Layer 5 of a small transformer language model trained on English Wikipedia (25 layers, counted from 0, width 96).
A neuron's activation on a vector x is GELU(weights . x + bias), where the dot is the dot product.
The model reads these tokens: "t" "ak" "ing " "a " "c" "ar " "from " "the " "P" "or" "t" "ug" "u" "es" "e " "m" "ain" "l" "and" ", " "he " "was " "ser" "v" "ing " "s" "ent"

The vector x that enters this layer's MLP at each token. A number n stands for n times 0.042.
0 "t": -4 -39 5 18 -7 36 42 -20 19 -54 7 -23 13 -8 -19 -58 36 -24 55 -39 -10 -3 15 37 -4 -9 -4 -16 15 -23 -25 -21 39 -55 -10 13 -16 -22 -23 -32 -5 -14 -1 -36 8 -14 -19 -18 2 12 21 7 -30 17 -9 3 44 35 20 4 10 -38 6 -8 24 0 13 -23 -63 12 2 47 -8 -3 -1 -7 78 21 -3 21 17 -42 42 -20 41 -10 26 55 -20 -10 24 3 31 7 7 -1
1 "ak": 29 -29 -22 9 17 -28 11 14 -20 -46 -1 -67 24 22 8 -23 10 -2 -1 -6 10 -42 -26 38 32 13 3 -14 33 23 -28 -25 31 -16 17 7 -12 -27 -30 8 25 6 -20 -11 11 -29 12 -40 -13 -10 9 -14 -50 8 41 6 13 37 17 -9 -11 -60 30 41 20 -17 -7 -10 -88 14 0 15 -23 -5 -6 20 18 19 36 43 34 -30 66 -1 4 -49 18 12 -30 -6 24 -10 39 9 33 18
2 "ing ": -21 -31 -24 39 36 -26 -18 -35 -11 -44 43 -8 41 -20 -13 -40 18 -20 26 -25 -1 -57 29 8 29 -31 -23 -15 33 -3 -11 -23 -11 -7 -41 26 18 -11 -13 -14 -11 28 -12 -25 -6 -3 -32 -53 49 16 35 -20 -12 15 -16 29 14 11 -12 15 6 -19 42 77 21 -12 13 4 -38 -20 15 29 -4 -21 -13 -20 42 27 49 -5 -23 -27 49 7 12 -5 3 32 -23 10 3 14 40 1 4 -5
3 "a ": -33 -19 3 44 33 -60 3 -9 4 -37 16 -38 22 -25 13 -59 36 -26 27 -47 22 -54 28 -16 5 -32 -18 -19 27 -14 -5 -39 -16 -29 -16 29 34 -24 -25 -16 -8 12 -6 3 -4 9 -35 5 32 -3 28 -34 9 15 -18 17 15 17 -10 -37 2 5 51 64 30 13 44 10 -42 -11 34 6 12 5 -21 -10 23 -9 30 22 -12 -16 25 10 21 -15 14 39 -19 13 18 -18 17 -10 27 1
4 "c": -11 -50 -12 14 69 -2 8 -5 -6 -33 25 -6 5 -28 1 -16 36 -63 36 -26 14 7 37 -6 20 -24 -14 -14 7 -9 -22 -43 24 -24 -13 27 11 -23 -12 -36 -20 -6 -36 -17 42 -23 -59 2 25 16 6 -30 4 -14 18 18 -5 47 23 -16 12 -18 15 42 -4 29 -3 18 -71 19 16 1 14 -7 -5 -28 -1 58 -3 52 -22 -20 13 -3 4 -5 15 81 -26 6 -1 12 11 -12 5 28
5 "ar ": -17 -6 -5 27 -3 -33 -23 -18 -12 -30 25 -39 4 7 1 -46 38 -22 61 -20 -20 -53 47 4 18 18 -9 -24 7 -26 -15 -13 -32 2 -17 51 25 -13 -32 -17 20 24 -3 -33 15 10 -43 -17 29 8 37 -15 -20 28 -38 9 -13 46 -23 -23 -6 -2 53 53 28 14 -4 22 -12 -18 5 -21 24 -58 -22 18 10 42 33 24 -3 -35 36 23 25 -6 6 22 -47 -3 11 16 -6 19 2 16
6 "from ": -21 -3 -17 28 41 -25 2 -30 -25 -25 18 -19 7 0 3 -8 32 -42 33 -47 19 -24 41 -1 15 -45 19 -3 -24 -44 6 -29 -31 -2 -39 24 27 0 -30 -21 2 -10 -7 -31 -29 -28 -32 -19 69 20 11 -56 -5 0 31 20 23 22 6 -27 -4 -32 20 64 27 24 18 -8 4 -44 31 -10 -1 -22 -23 24 11 9 50 21 -2 -9 15 16 10 17 9 54 -35 10 38 32 -10 -5 6 4
7 "the ": -20 -21 -39 36 29 -45 21 1 1 -12 20 -14 -1 -18 0 -42 50 -32 26 -40 41 -34 30 -9 -16 -18 18 -23 6 -23 -19 -29 -29 -10 -24 49 32 -10 -10 -43 -4 14 -14 -26 -11 -8 -34 7 61 12 14 -36 11 26 -15 12 18 18 3 -23 -6 -29 39 45 7 22 30 -4 -27 -29 53 -36 5 -22 -19 -1 42 18 24 14 -4 -37 25 20 17 3 14 36 -27 -9 -5 -7 -3 9 27 23
8 "P": -6 -32 -31 20 51 -7 20 0 -12 0 -6 -55 -34 -27 -12 -26 20 -61 23 -31 10 -20 42 -2 17 -24 -16 -22 29 -2 -24 -29 42 -20 12 47 9 -25 -21 -17 -32 14 -6 -30 28 9 -27 -15 50 2 43 -47 14 -9 29 32 -6 20 11 12 4 -34 1 42 28 5 21 -6 -84 -4 51 -30 18 8 18 -17 -3 29 11 14 -8 -10 19 31 -17 -20 9 19 -26 -20 30 36 3 -21 17 2
9 "or": 15 -5 18 24 29 14 3 -3 -25 -14 21 -58 -3 -26 14 -26 12 -13 32 -4 2 -12 -18 -46 -40 -9 38 -4 43 -1 -18 -55 23 40 18 17 -17 -4 -16 -21 -6 -13 -10 -34 43 -44 13 -68 -13 45 53 -24 5 2 -25 1 20 59 -12 -16 23 -11 15 58 -12 -16 15 -44 -58 36 8 -19 38 -13 -17 -9 -27 32 33 -1 11 5 29 19 45 11 13 -4 -38 -24 42 -49 24 12 -12 -7
10 "t": -8 3 15 24 -4 48 45 -23 -10 -20 11 -27 -11 0 -2 -37 22 -40 58 -39 -32 36 -12 -6 -1 -11 -35 -30 16 -23 -16 -12 45 -27 22 54 -1 12 -39 -45 -20 -6 -6 -38 12 -27 -10 -7 -3 3 47 -31 -11 1 -18 17 69 59 11 -6 51 -32 17 18 11 -11 -21 -36 -77 -16 -12 14 12 -8 -14 5 43 7 32 29 6 -18 17 8 18 -2 37 18 -23 -1 -1 -27 51 8 -9 -6
11 "ug": 26 -18 8 -33 3 12 8 2 -3 4 6 -12 2 45 -38 8 -5 -26 50 -28 -58 -45 -15 8 11 -17 -45 3 33 3 -30 -46 32 16 -26 39 -3 -17 -37 -16 -8 0 -26 -33 -4 -2 4 -66 9 -12 45 -9 2 -1 -3 -6 20 14 -17 1 11 -21 6 -12 34 26 20 19 -95 22 -7 44 -20 9 30 21 56 14 40 48 -12 26 38 32 -16 -31 24 21 -36 -15 -16 13 30 -3 15 -17
12 "u": 0 20 -19 -6 -18 28 -16 -3 -38 12 -9 -30 10 16 -41 -22 -9 -21 86 -25 -43 -35 -18 9 11 25 12 -24 10 -1 -17 -25 23 -22 7 -19 -12 -18 -10 23 -11 -12 -49 -22 38 -24 -9 -38 0 27 31 -39 -21 -2 15 -5 56 45 22 -32 -3 -40 17 31 22 46 33 10 -40 -18 7 -8 8 6 10 -14 52 11 12 55 4 44 -9 -2 31 -25 16 -24 -56 1 -13 7 65 12 20 3
13 "es": 4 15 -45 30 12 65 14 9 -19 25 38 -78 25 -34 -22 -6 4 -23 51 -19 -19 -40 9 3 0 17 17 -12 64 13 3 -32 41 -3 49 14 -11 -30 -20 14 -41 -20 -14 -45 11 -37 -18 -63 11 2 16 -63 23 -2 -4 16 68 23 2 -22 -11 -9 16 20 -9 55 -12 -3 -31 12 26 24 -17 -9 6 -7 -2 14 45 3 13 -29 7 -25 27 -19 10 -18 -25 -18 2 9 43 -18 -19 -4
14 "e ": -37 24 -17 16 10 -3 4 -45 -15 -20 32 -5 15 -27 2 -38 37 -21 11 -16 10 -37 64 -24 15 17 -36 -12 55 36 -32 -13 -24 12 -19 21 -2 -43 5 11 -28 -3 -10 -34 -7 1 -17 -48 35 -7 42 -14 -5 8 -39 24 61 25 8 -3 22 13 31 31 26 21 32 -28 -45 3 27 -4 8 -12 -9 -15 14 7 24 -14 -7 -45 30 41 4 -49 28 -16 -45 6 11 -36 46 23 -23 -6
15 "m": -5 -50 -3 26 51 -18 19 -12 -18 -16 12 -24 7 -38 -11 -48 30 -17 75 -37 11 2 41 9 -4 -9 -8 -11 22 -1 -12 -17 36 -17 -37 34 11 -23 -15 -25 -16 -19 -9 3 19 -46 -60 -31 32 7 -1 -61 15 -10 26 16 -7 44 37 -34 8 -7 11 49 28 10 13 -11 -56 14 36 13 1 7 1 0 -25 27 2 12 -12 -5 22 4 8 14 19 74 -36 -23 -25 12 8 -2 -1 21
16 "ain": -12 -19 -8 55 60 -26 -13 -4 -11 -41 -5 -32 39 -24 -48 7 25 6 37 -31 -10 -16 0 34 -7 -3 3 0 55 -4 -7 -34 24 18 -8 7 -22 -7 -51 -15 -16 5 -62 -46 13 13 11 -35 11 25 20 -43 -27 11 1 0 -11 30 -5 -37 -11 -21 17 87 28 0 -3 -17 -40 -23 14 25 -7 -2 37 -12 -6 52 34 49 0 16 40 1 -5 -2 24 53 -28 9 -30 -38 22 -19 -11 6
17 "l": -7 -35 23 10 44 21 1 0 22 -6 5 -15 27 -43 -8 -8 -15 -26 54 -10 -14 -2 -1 -4 18 -4 4 -12 26 -8 3 -34 -3 -10 -10 4 6 -8 -20 -7 -4 -24 15 -32 -12 -11 -46 14 -14 -21 36 -14 29 -1 -19 -12 48 74 4 12 -30 -36 1 55 44 -1 -12 6 -70 8 40 -34 -22 -13 22 5 -18 10 40 20 48 -49 25 23 30 -11 14 16 -60 1 -6 -31 87 20 16 -34
18 "and": -1 -10 -8 12 35 -28 37 32 -11 15 3 -27 70 -13 -53 -1 19 -50 32 -36 -37 -36 -9 27 -10 13 7 -24 48 -30 -28 -13 29 5 -22 21 -15 -15 -42 -13 37 5 -5 -16 -6 -35 5 -8 3 -27 -6 -28 -7 34 -46 -3 36 47 1 -1 3 -38 3 72 57 20 -2 10 -48 10 7 19 -8 1 8 20 5 51 20 0 39 -15 -15 -20 26 -35 29 21 -51 -12 2 -10 23 25 -28 6
19 ", ": -15 -33 -3 71 17 -35 -6 -22 -27 12 5 -6 6 -21 8 -22 36 -37 24 -51 13 -44 26 1 38 -19 18 6 10 -16 6 -2 22 4 -28 36 30 -36 -19 -1 -24 20 -15 -37 -29 -6 -37 -16 28 -4 31 -12 8 -5 -18 42 20 25 14 -3 -16 -31 16 44 9 25 46 28 -12 -6 5 3 36 -43 -17 15 34 -5 20 -5 -29 -47 -4 8 28 -37 11 49 -51 -19 -7 -1 4 15 10 6
20 "he ": -27 -24 -25 32 54 -47 -4 -1 -10 -26 30 -44 1 15 -8 -28 34 -22 29 -28 12 -39 24 22 36 1 -19 -28 43 -46 -25 -22 -4 16 -15 34 8 -42 -24 -9 -42 23 -34 43 -16 1 -29 24 38 -4 11 -14 9 15 -20 21 8 34 19 -7 -1 -15 40 67 -11 32 43 17 -53 -24 22 -24 21 -2 -1 26 1 5 38 12 -25 -17 11 -4 23 -34 -8 60 -40 5 -3 -13 -21 3 5 -11
21 "was ": -31 -18 10 8 67 -24 -3 1 -14 -26 37 -24 27 -14 3 -25 41 -20 30 -53 37 -5 15 0 36 -19 0 -10 25 -32 -15 -38 -11 -10 -17 19 18 -29 -23 -11 -42 28 -45 5 -5 -17 -19 2 48 -23 26 -7 33 -22 12 16 38 37 14 -12 9 -16 46 71 5 42 41 -7 -30 -24 8 -12 8 -58 -29 -2 -1 3 15 -11 -7 5 7 -6 21 -35 -24 71 -33 -3 24 9 -10 -17 -11 15
22 "ser": -17 -25 21 -25 42 9 -8 -13 -1 -40 -24 -39 24 -32 43 -3 46 -44 55 -60 6 -31 26 -15 1 8 3 3 51 1 -25 -43 13 21 -16 31 0 2 -37 -5 -11 21 -69 -29 35 -54 -20 2 26 18 7 -11 22 -16 7 28 7 46 4 0 8 19 14 78 23 -12 2 -48 -42 14 15 -9 -16 4 9 24 -12 4 -10 24 4 -26 -2 4 41 -39 -25 55 -9 -16 32 -15 4 -7 10 36
23 "v": 7 12 15 -11 -6 18 4 -17 -21 20 3 -6 -11 -19 16 -9 31 -52 77 -12 7 -11 15 -7 29 8 -5 -17 8 14 -33 -20 -5 -41 -29 66 23 -12 -13 -14 45 20 -21 -16 17 -49 -15 17 -28 -25 -11 -44 -19 18 7 32 -3 53 27 -11 12 -26 15 58 48 -9 -40 -15 -77 5 -18 -14 -13 2 -4 41 -2 33 -11 66 -6 -9 -4 5 23 -49 7 42 -42 -24 -4 24 34 29 2 -1
24 "ing ": -18 -4 -16 12 48 1 -7 -38 -27 -28 34 -16 18 -11 -3 -29 27 -15 30 -4 0 -41 23 4 33 -32 -23 -15 65 -2 -37 -18 -34 -20 -21 74 18 2 6 -21 -11 32 -25 -22 -45 9 -20 -65 39 11 -8 -7 -18 13 -24 35 -9 24 -16 5 11 0 39 67 6 9 -24 -2 -52 -26 -9 -6 15 -40 -30 22 26 29 43 6 -7 -3 54 3 35 8 -9 57 -24 -2 -26 18 33 16 -12 -10
25 "s": 3 -29 -13 16 70 18 14 -5 -14 -39 10 -8 16 -21 27 -57 38 -23 38 -51 19 -21 24 0 18 -5 1 -18 34 -24 -19 -31 35 -18 -1 41 -2 -5 -37 -46 -5 -4 -37 -20 11 -28 -57 15 27 41 -8 -42 -4 -14 11 27 8 20 39 -23 -6 3 47 47 30 12 -13 11 -41 7 21 20 -7 14 -17 14 -9 17 14 22 -15 -30 5 -33 13 -21 9 66 -30 -27 8 -4 18 -23 40 2
26 "ent": -34 -24 -31 29 31 50 0 16 -20 -5 0 -38 7 -21 -10 -24 53 -22 52 -32 -34 7 22 -2 -24 -28 -14 4 34 0 -21 -28 32 -6 -28 42 -6 21 -59 0 23 47 -67 -42 -2 -9 -12 -23 8 19 4 -4 -12 16 -19 23 52 68 32 30 -2 -21 13 74 28 -8 -12 -43 -50 34 -2 26 -20 -40 -6 -39 23 36 -15 23 35 -29 20 18 24 -3 -11 20 -28 -5 -20 -5 -1 -2 -3 7

Each question shows the input weights of one neuron of the MLP. A number n stands for n times 0.0064.

n314 (bias -0.071): 2 23 50 -7 -42 -16 -15 -12 23 4 -17 19 14 40 6 -21 -20 30 -18 23 -8 34 -13 28 -4 -2 16 21 18 -1 -17 -11 -1 18 -24 -20 -17 -16 -46 -14 18 -38 1 -4 -9 -13 8 26 32 -22 32 18 17 38 -53 -10 29 -3 27 -34 8 -4 9 2 31 13 -18 -9 16 -1 1 -24 26 -22 9 -26 35 1 -6 1 7 -1 3 -9 7 28 -29 -8 -6 -23 -20 3 -8 -5 -4 -7
On which token does it fire most? 18 "and"

n260 (bias -0.080): 2 -5 -23 -4 -8 -10 -19 -50 0 -4 -14 -13 24 -15 -9 20 -9 -1 -23 -24 -24 6 25 1 -8 0 -10 41 -15 11 -1 8 17 3 6 12 -28 -7 -9 -20 10 36 24 5 -17 19 -13 13 -17 -17 6 -10 31 -19 14 -4 -2 19 -20 7 -1 15 38 -37 14 -5 25 22 20 -23 22 -4 7 27 4 -14 -14 11 -26 -2 -1 3 -34 14 42 -1 19 23 -13 10 -7 -5 -15 -2 25 22
On which token does it fire most? 19 ", "

n196 (bias -0.146): 8 -24 -15 11 37 30 11 6 -25 26 -1 7 21 8 12 25 23 13 -16 4 5 -22 4 -12 -21 -25 -24 -20 -6 32 33 10 23 -32 -46 -23 3 -13 -14 15 22 -17 -5 21 -20 -2 25 6 22 27 56 14 -18 -16 13 34 -21 -15 -1 25 -8 -23 6 -6 36 0 -3 -46 6 -29 -28 -10 0 6 -44 -19 21 -29 4 5 -8 23 -45 3 -7 21 38 -19 6 3 -16 -10 11 3 -20 -7
On which token does it fire most, and how strongly? 26 "ent", at about 0.5

n373 (bias -0.155): 4 31 -35 8 9 6 -11 10 21 6 2 -11 32 14 16 12 13 -14 38 15 12 22 -9 -12 39 -28 -26 13 -31 7 -10 10 17 -21 9 -9 -4 49 11 -34 11 -10 37 -5 -12 -8 9 5 -14 11 -48 33 -28 34 -12 11 -22 -17 -21 -39 28 3 9 -22 -23 24 -17 19 -10 -13 21 -7 28 -23 9 -17 9 23 29 -7 8 -7 3 1 -17 -43 13 -21 9 -5 10 29 0 -39 -10 -9
On which token does it fire most? 24 "ing "

n201 (bias -0.077): -20 1 32 25 9 -26 9 1 -15 3 -36 -25 17 7 -46 2 -24 16 2 -29 6 -28 -10 -27 1 -21 11 25 29 2 32 -10 -35 -5 3 -31 5 22 18 -49 -6 15 13 36 18 -22 38 -10 -9 23 -16 12 -2 -11 8 19 12 -13 -24 1 -32 31 -40 4 4 -2 -12 56 4 21 16 28 3 24 -10 1 7 13 -8 13 -25 -37 -3 -11 -34 22 17 15 -1 20 9 -19 9 5 -2 16
On which token does it fire most? 16 "ain"

n123 (bias -0.052): -21 1 -50 13 2 4 -5 -53 -30 15 -19 -10 14 17 -11 6 -2 30 -49 -1 4 1 -11 -26 9 2 -1 -1 -8 -14 -10 26 23 -60 -6 -36 19 -37 -6 1 -43 -49 33 20 -19 64 3 6 -29 26 15 2 6 8 26 10 11 19 -14 28 43 -27 31 4 31 33 21 -18 39 -15 4 8 31 10 3 -44 -44 25 -5 10 -7 24 -22 17 -9 0 19 -19 -10 33 12 -7 -1 -4 -15 -19
On which token does it fire most? 14 "e "

n379 (bias -0.161): -6 24 12 34 -16 -56 -17 21 0 23 -5 4 7 -10 18 12 -20 -17 -2 -8 15 10 -26 -15 10 -1 1 -10 -17 9 -2 -2 -23 -3 -28 -8 1 24 13 16 -32 14 56 15 8 -45 34 30 -2 -22 11 -9 -15 -17 -8 -8 16 2 -7 26 -18 20 3 7 25 -48 2 33 -8 -7 18 36 -12 -1 -25 -28 8 -14 14 2 -23 -1 -8 37 -9 -21 17 17 -10 33 -38 -7 4 -29 0 -33
Its two highest activations, in order, are on tokens 3 "a ", 17 "l"

n3 (bias -0.119): -2 -5 -9 -8 20 -26 18 -12 26 39 21 24 -5 41 -5 -20 -25 -22 23 3 -21 23 -33 -24 15 14 22 -12 -9 23 9 0 -31 -12 -2 6 3 46 21 -6 -18 4 2 -24 -3 14 -3 66 -1 9 -21 21 -9 -11 42 -3 -22 9 -31 -42 -24 -4 26 30 4 -29 -8 -21 18 -11 -28 -2 21 -21 20 19 -1 -21 -21 -53 16 -25 6 24 20 11 -1 26 7 5 4 20 1 -1 3 9
On which token does it fire most? 6 "from "

n321 (bias -0.108): 13 12 28 6 -5 -4 -1 -10 -6 9 -22 -50 30 -5 16 13 18 8 2 -6 6 -37 -25 -37 1 -11 28 -32 -19 -15 -10 21 -2 -16 13 -2 -10 38 -7 -37 -29 -15 18 14 2 -9 -2 -8 -34 -11 -5 -12 2 -9 22 26 -10 -19 3 -13 36 -11 5 13 -4 13 -1 -11 4 4 19 14 -7 14 -9 -11 5 11 23 -24 10 27 16 3 -30 17 8 -10 1 34 10 5 -19 6 0 -12
Its two highest activations, in order, are on tokens 9 "or", 6 "from "

n92 (bias -0.088): 14 18 36 13 1 -20 -36 -7 10 -19 -9 2 17 6 6 16 -10 17 -15 -25 17 12 -20 3 -13 7 -5 -18 -17 -36 18 -16 2 44 3 -6 -21 -24 -8 17 8 -10 6 11 -26 17 1 28 -21 -20 -7 16 20 -7 41 33 -41 10 -6 -9 2 -30 31 18 5 5 -11 -9 -10 -3 28 -16 28 -7 -20 2 -18 -26 -18 -5 9 -9 -21 -16 5 -31 28 2 38 1 -27 33 29 18 15 1
On which token does it fire most? 21 "was "

n146 (bias -0.182): -5 -4 -5 25 -6 10 0 -36 4 36 -8 16 -22 26 -24 4 -22 -2 -8 13 3 -5 26 -30 -1 47 -22 2 -2 -14 -41 -12 -29 -18 7 -30 -38 2 35 1 9 -19 -30 -23 15 9 -4 28 25 -4 30 28 17 10 26 -12 10 16 -17 -23 26 19 -2 -6 -7 40 1 5 -2 20 -23 6 -26 -32 -22 -1 19 1 37 7 -23 -9 3 29 -33 21 -5 1 40 2 -10 20 -1 3 6 -9
On which three tokens does it fire most, strongest first? 14 "e ", 11 "ug", 12 "u"

n358 (bias -0.106): 0 -25 29 20 -37 7 -7 2 -4 -2 15 -12 -31 25 8 -22 3 -13 -24 -18 9 -3 5 3 4 22 -29 11 -25 38 15 -11 30 -27 -2 -14 17 7 2 -22 31 24 -2 -1 21 -20 4 35 -16 2 35 -7 1 16 -25 -3 8 7 -19 6 -8 10 2 19 -23 -21 13 -11 12 7 16 28 15 9 -14 -8 2 7 20 7 -26 5 -9 -17 -11 -9 1 5 23 4 3 -19 -14 -19 -20 -20
On which token does it fire most? 10 "t"

n125 (bias -0.032): -5 34 -66 -25 5 2 0 16 1 15 -26 -46 30 -4 7 -5 -17 29 0 43 28 32 29 -2 -1 22 21 -5 -50 6 15 16 -12 14 1 -13 -12 2 -6 13 -30 -1 -29 19 -10 20 -18 14 31 -1 -50 -19 -33 14 25 7 -49 13 -31 17 32 8 -11 24 -23 8 1 -28 18 -9 33 -27 -34 -1 22 -2 30 32 -11 -21 27 -10 1 22 -33 12 34 -54 1 -25 19 18 5 -17 -7 -10
On which token does it fire most? 8 "P"

n296 (bias -0.143): -32 -8 -25 43 26 -12 -12 -13 26 -8 -19 0 13 9 -35 -14 -18 24 -4 4 -31 17 -3 -8 15 1 14 -23 -6 -15 23 -1 -11 -14 22 -6 -22 13 20 -7 20 31 -2 5 -8 -26 11 -8 -15 -14 17 28 23 -12 32 10 -13 8 8 -25 16 -1 77 -11 0 -16 -10 43 28 5 -1 1 -15 -31 -11 2 -1 -23 -21 8 14 -4 11 -7 14 -35 33 -17 12 17 -14 36 19 -45 18 10
On which token does it fire most? 1 "ak"

n298 (bias -0.073): 52 -8 -1 53 19 35 14 -38 -1 10 -27 4 -20 14 -35 33 -8 3 -14 -6 -14 11 -11 16 25 -21 8 2 -13 15 -13 7 -10 -8 -4 -13 21 -14 -9 21 -15 -15 -22 15 -74 -12 -47 -4 5 38 -13 8 38 -22 30 46 -41 10 -56 -7 -17 23 6 -55 -23 -10 -33 15 -5 -17 1 -11 -16 -1 13 30 7 14 29 -14 -9 -1 -11 47 -13 0 17 16 8 16 5 -22 16 15 -28 -12
On which token does it fire most, and how strongly? 24 "ing ", at about 1

n199 (bias -0.159): 12 -18 6 18 43 -17 19 7 25 30 -6 4 -21 22 5 -51 -21 35 26 -9 -17 5 -36 -9 15 3 8 9 -9 32 22 -14 7 -3 -27 -17 27 5 48 -1 -22 -24 -11 20 -2 -20 2 -1 4 10 -22 2 -4 -6 12 35 -6 -6 12 -16 22 21 20 25 -16 -1 -43 -27 22 -33 10 19 -16 -5 -12 11 16 -2 -9 41 -42 30 -10 2 -40 -17 -19 -28 40 -27 -19 -15 28 -9 21 -27
On which token does it fire most? 25 "s"

n98 (bias -0.109): 22 33 5 9 19 -13 -24 22 5 31 -4 25 -14 51 -31 -51 -20 1 -3 -28 -6 6 -19 10 27 -15 28 1 -12 10 15 -4 48 -27 29 5 -1 11 0 23 9 -43 -8 -13 -21 -17 7 3 1 25 -36 -1 18 19 16 -28 -17 -37 1 20 -47 26 28 -17 24 35 7 29 -17 -10 25 0 -10 -44 -7 6 -8 -44 4 -1 5 -23 -13 -4 -30 -18 -13 13 -6 -13 -1 -22 -49 1 -1 2
Its two highest activations, in order, are on tokens 25 "s", 19 ", "

n302 (bias -0.087): 1 -27 -5 -18 -30 -38 8 6 31 13 1 -4 25 12 -33 -13 -1 42 -9 -33 -5 6 1 -26 -11 25 -19 27 -18 -11 -35 25 41 0 1 25 45 1 -27 -30 -39 -12 -5 30 -13 -12 -31 14 8 57 -21 -25 51 4 13 3 -12 -18 -4 28 -19 -18 33 14 -4 -12 -11 53 8 -17 17 -27 30 -26 13 -11 1 -38 -4 -12 31 0 -22 -7 -18 33 17 -26 46 56 -12 -17 -11 -15 -28 -1
On which token does it fire most? 7 "the "

n322 (bias -0.155): -1 16 7 27 -52 20 9 57 -13 -1 24 -9 -40 14 61 6 2 8 -2 23 -39 -18 30 -5 6 -25 23 -31 36 14 -24 -10 -13 34 6 -1 25 1 -3 -4 39 -62 -5 4 19 18 6 28 15 7 -19 -4 -13 -4 -5 10 -56 22 24 4 5 -8 -11 -40 23 -1 41 -32 30 -36 -7 8 32 -17 -12 -13 -49 3 68 -39 -10 21 -31 14 1 -19 -17 17 10 -13 -33 -25 0 9 1 3
On which token does it fire most? 9 "or"

n356 (bias -0.137): -27 -8 -8 -30 6 12 -15 4 -2 7 -21 -12 33 41 3 -12 41 51 16 -1 -2 -5 16 -27 -6 -18 -5 22 -14 -6 32 -9 3 -15 -16 -16 23 -13 19 16 5 -15 4 10 10 13 11 -10 11 3 10 35 -7 3 8 2 -8 -9 16 2 33 -29 22 -2 0 1 -31 -20 -5 26 -7 10 -15 13 26 -25 -3 10 -20 -18 -12 -5 -14 -16 -21 0 -3 -6 -7 5 0 8 -2 -25 -13 -21
On which token does it fire most, and how strongly? 26 "ent", at about 0.54

n162 (bias -0.078): 8 -1 -20 -13 14 -27 -31 -13 26 50 8 13 14 13 9 -3 10 -2 -17 11 34 -11 -15 30 -8 -2 -22 34 -29 4 6 -35 -9 -5 10 -14 -21 15 -17 -2 -25 -29 -28 19 17 30 -34 10 5 8 -16 17 -22 16 10 8 -10 -16 -2 20 17 9 23 -22 -4 1 -15 4 -31 -7 6 3 -9 12 -2 -25 0 17 12 -26 31 -6 -1 -1 29 4 15 -7 17 -14 9 -5 1 11 -10 12
On which token does it fire most, and how strongly? 4 "c", at about 0.073

n372 (bias -0.170): 15 -8 33 -7 1 -8 0 -38 15 -3 3 23 -20 8 15 -21 -33 6 22 -43 -17 28 26 11 12 -1 -31 -40 -2 -13 4 7 0 -16 -22 14 -35 66 1 -1 -38 30 -8 7 2 -8 6 17 -13 -3 13 48 8 -34 10 -29 -14 38 -41 -18 7 10 28 12 -15 23 -3 -18 45 -4 -21 -16 15 32 -9 -29 28 -45 33 41 20 7 -42 24 6 12 -13 7 23 -1 -20 -30 -11 11 18 -3
On which token does it fire most? 10 "t"

n39 (bias -0.119): -11 0 9 -3 12 1 3 3 -10 14 -11 7 24 7 -16 4 11 -21 -16 -8 18 23 11 38 -20 23 29 11 1 -6 17 -20 41 -1 10 -10 -2 -2 -11 27 -18 -8 -10 11 7 5 1 -15 -43 -11 8 15 17 -2 -20 2 3 -10 -16 -2 3 2 -4 5 3 -26 3 4 32 5 10 -14 -7 -26 -35 21 5 1 -33 -1 -43 -13 12 -13 -24 4 0 14 7 0 18 12 -7 -10 -30 27
On which three tokens does it fire most, strongest first? 21 "was ", 19 ", ", 22 "ser"

n149 (bias -0.092): -31 21 3 9 -13 -3 -3 31 41 -8 -19 17 -1 -33 3 40 5 -18 -33 -14 1 3 0 -34 -4 -17 -2 18 18 15 12 13 -5 -15 -22 -12 -7 -28 13 30 -10 19 -7 -1 -20 -21 -22 -14 5 -45 34 -5 24 19 -4 10 11 -34 -9 29 11 18 0 -5 18 4 43 -36 33 23 25 -36 -44 19 15 -27 -6 -10 60 20 -15 -22 -5 5 -22 13 27 -55 23 5 -2 -27 1 -10 14 41
On which token does it fire most, and how strongly? 14 "e ", at about 2.6

n52 (bias -0.129): -1 -30 30 18 -17 16 -14 16 -1 -28 -2 -25 43 -3 5 11 40 -7 -33 15 -1 -17 -20 -15 -13 -8 18 34 -29 40 6 -12 29 16 -17 3 23 41 -12 -36 -13 3 -14 -1 23 -34 -12 -4 22 -5 3 -9 34 27 21 -5 6 -18 5 11 39 -3 -3 3 -20 -15 -11 15 28 -7 24 34 -17 -33 -13 -43 -10 6 23 -10 -28 -8 -54 -35 -25 -27 -4 10 31 27 -25 -14 -23 1 54 -10
On which token does it fire most, and how strongly? 22 "ser", at about 1

n275 (bias -0.102): 1 18 15 -27 7 -29 -39 -55 47 -9 20 5 -26 -51 0 -7 -21 -5 25 7 22 14 5 -20 21 12 -8 39 -6 35 25 6 7 5 6 -5 2 16 -2 9 16 -21 -16 -33 4 -27 19 0 -16 -22 28 6 -21 28 14 3 50 1 -39 25 9 16 -12 12 9 32 5 -13 29 -23 11 33 25 -6 -19 21 19 17 -3 -7 -42 1 -15 -24 -37 -5 -11 -5 8 -16 28 -20 -25 -49 34 34
On which token does it fire most? 22 "ser"

n280 (bias -0.121): -45 4 10 20 7 -12 -14 -2 22 -30 10 -19 7 14 -9 -24 -28 -13 15 11 -2 -19 -38 1 -2 -21 22 0 -35 17 6 8 -5 -1 -4 14 25 -8 28 12 0 52 -9 -10 10 -7 -13 6 5 18 34 25 23 -3 13 -12 -5 -36 6 -26 -4 -13 -3 -14 -14 41 -14 25 -4 20 -40 48 -40 65 48 25 -24 9 3 -23 -7 26 -16 -10 -14 -9 -13 -11 25 16 -28 -18 10 24 13 17
On which token does it fire most? 11 "ug"

n87 (bias -0.130): -30 25 4 1 3 0 -29 0 36 -7 19 8 -28 -31 -5 -18 -13 13 -14 -1 -16 -23 -5 10 42 -22 -24 8 -10 -8 2 4 -17 -1 -11 -18 3 3 21 46 39 -16 -15 20 -19 -22 26 29 8 -4 10 -15 -8 25 -30 -44 -14 -15 21 22 28 1 -4 -10 54 -41 -25 -35 1 11 -21 54 -23 -10 27 36 28 22 27 -14 -18 -6 24 -29 4 4 -3 3 25 -18 7 10 -17 -11 7 1
On which three tokens does it fire most, strongest first? 2 "ing ", 0 "t", 23 "v"

n251 (bias -0.132): 18 6 -11 -7 -11 -7 -7 -41 -18 23 16 25 -4 52 17 -29 1 21 42 26 -11 -20 18 25 22 -15 -9 -33 -2 -13 -3 26 -43 -5 31 1 3 20 -28 -21 2 -7 46 -38 40 34 -5 4 33 11 -28 -11 -23 9 -7 -28 -20 -2 5 0 9 -14 -11 -1 -36 32 38 12 15 -42 5 2 -15 -2 -1 -5 -14 -3 3 -32 2 33 1 9 15 -5 -53 -11 40 -36 -14 -5 -9 -17 16 -33
On which three tokens does it fire most, strongest first? 5 "ar ", 24 "ing ", 6 "from "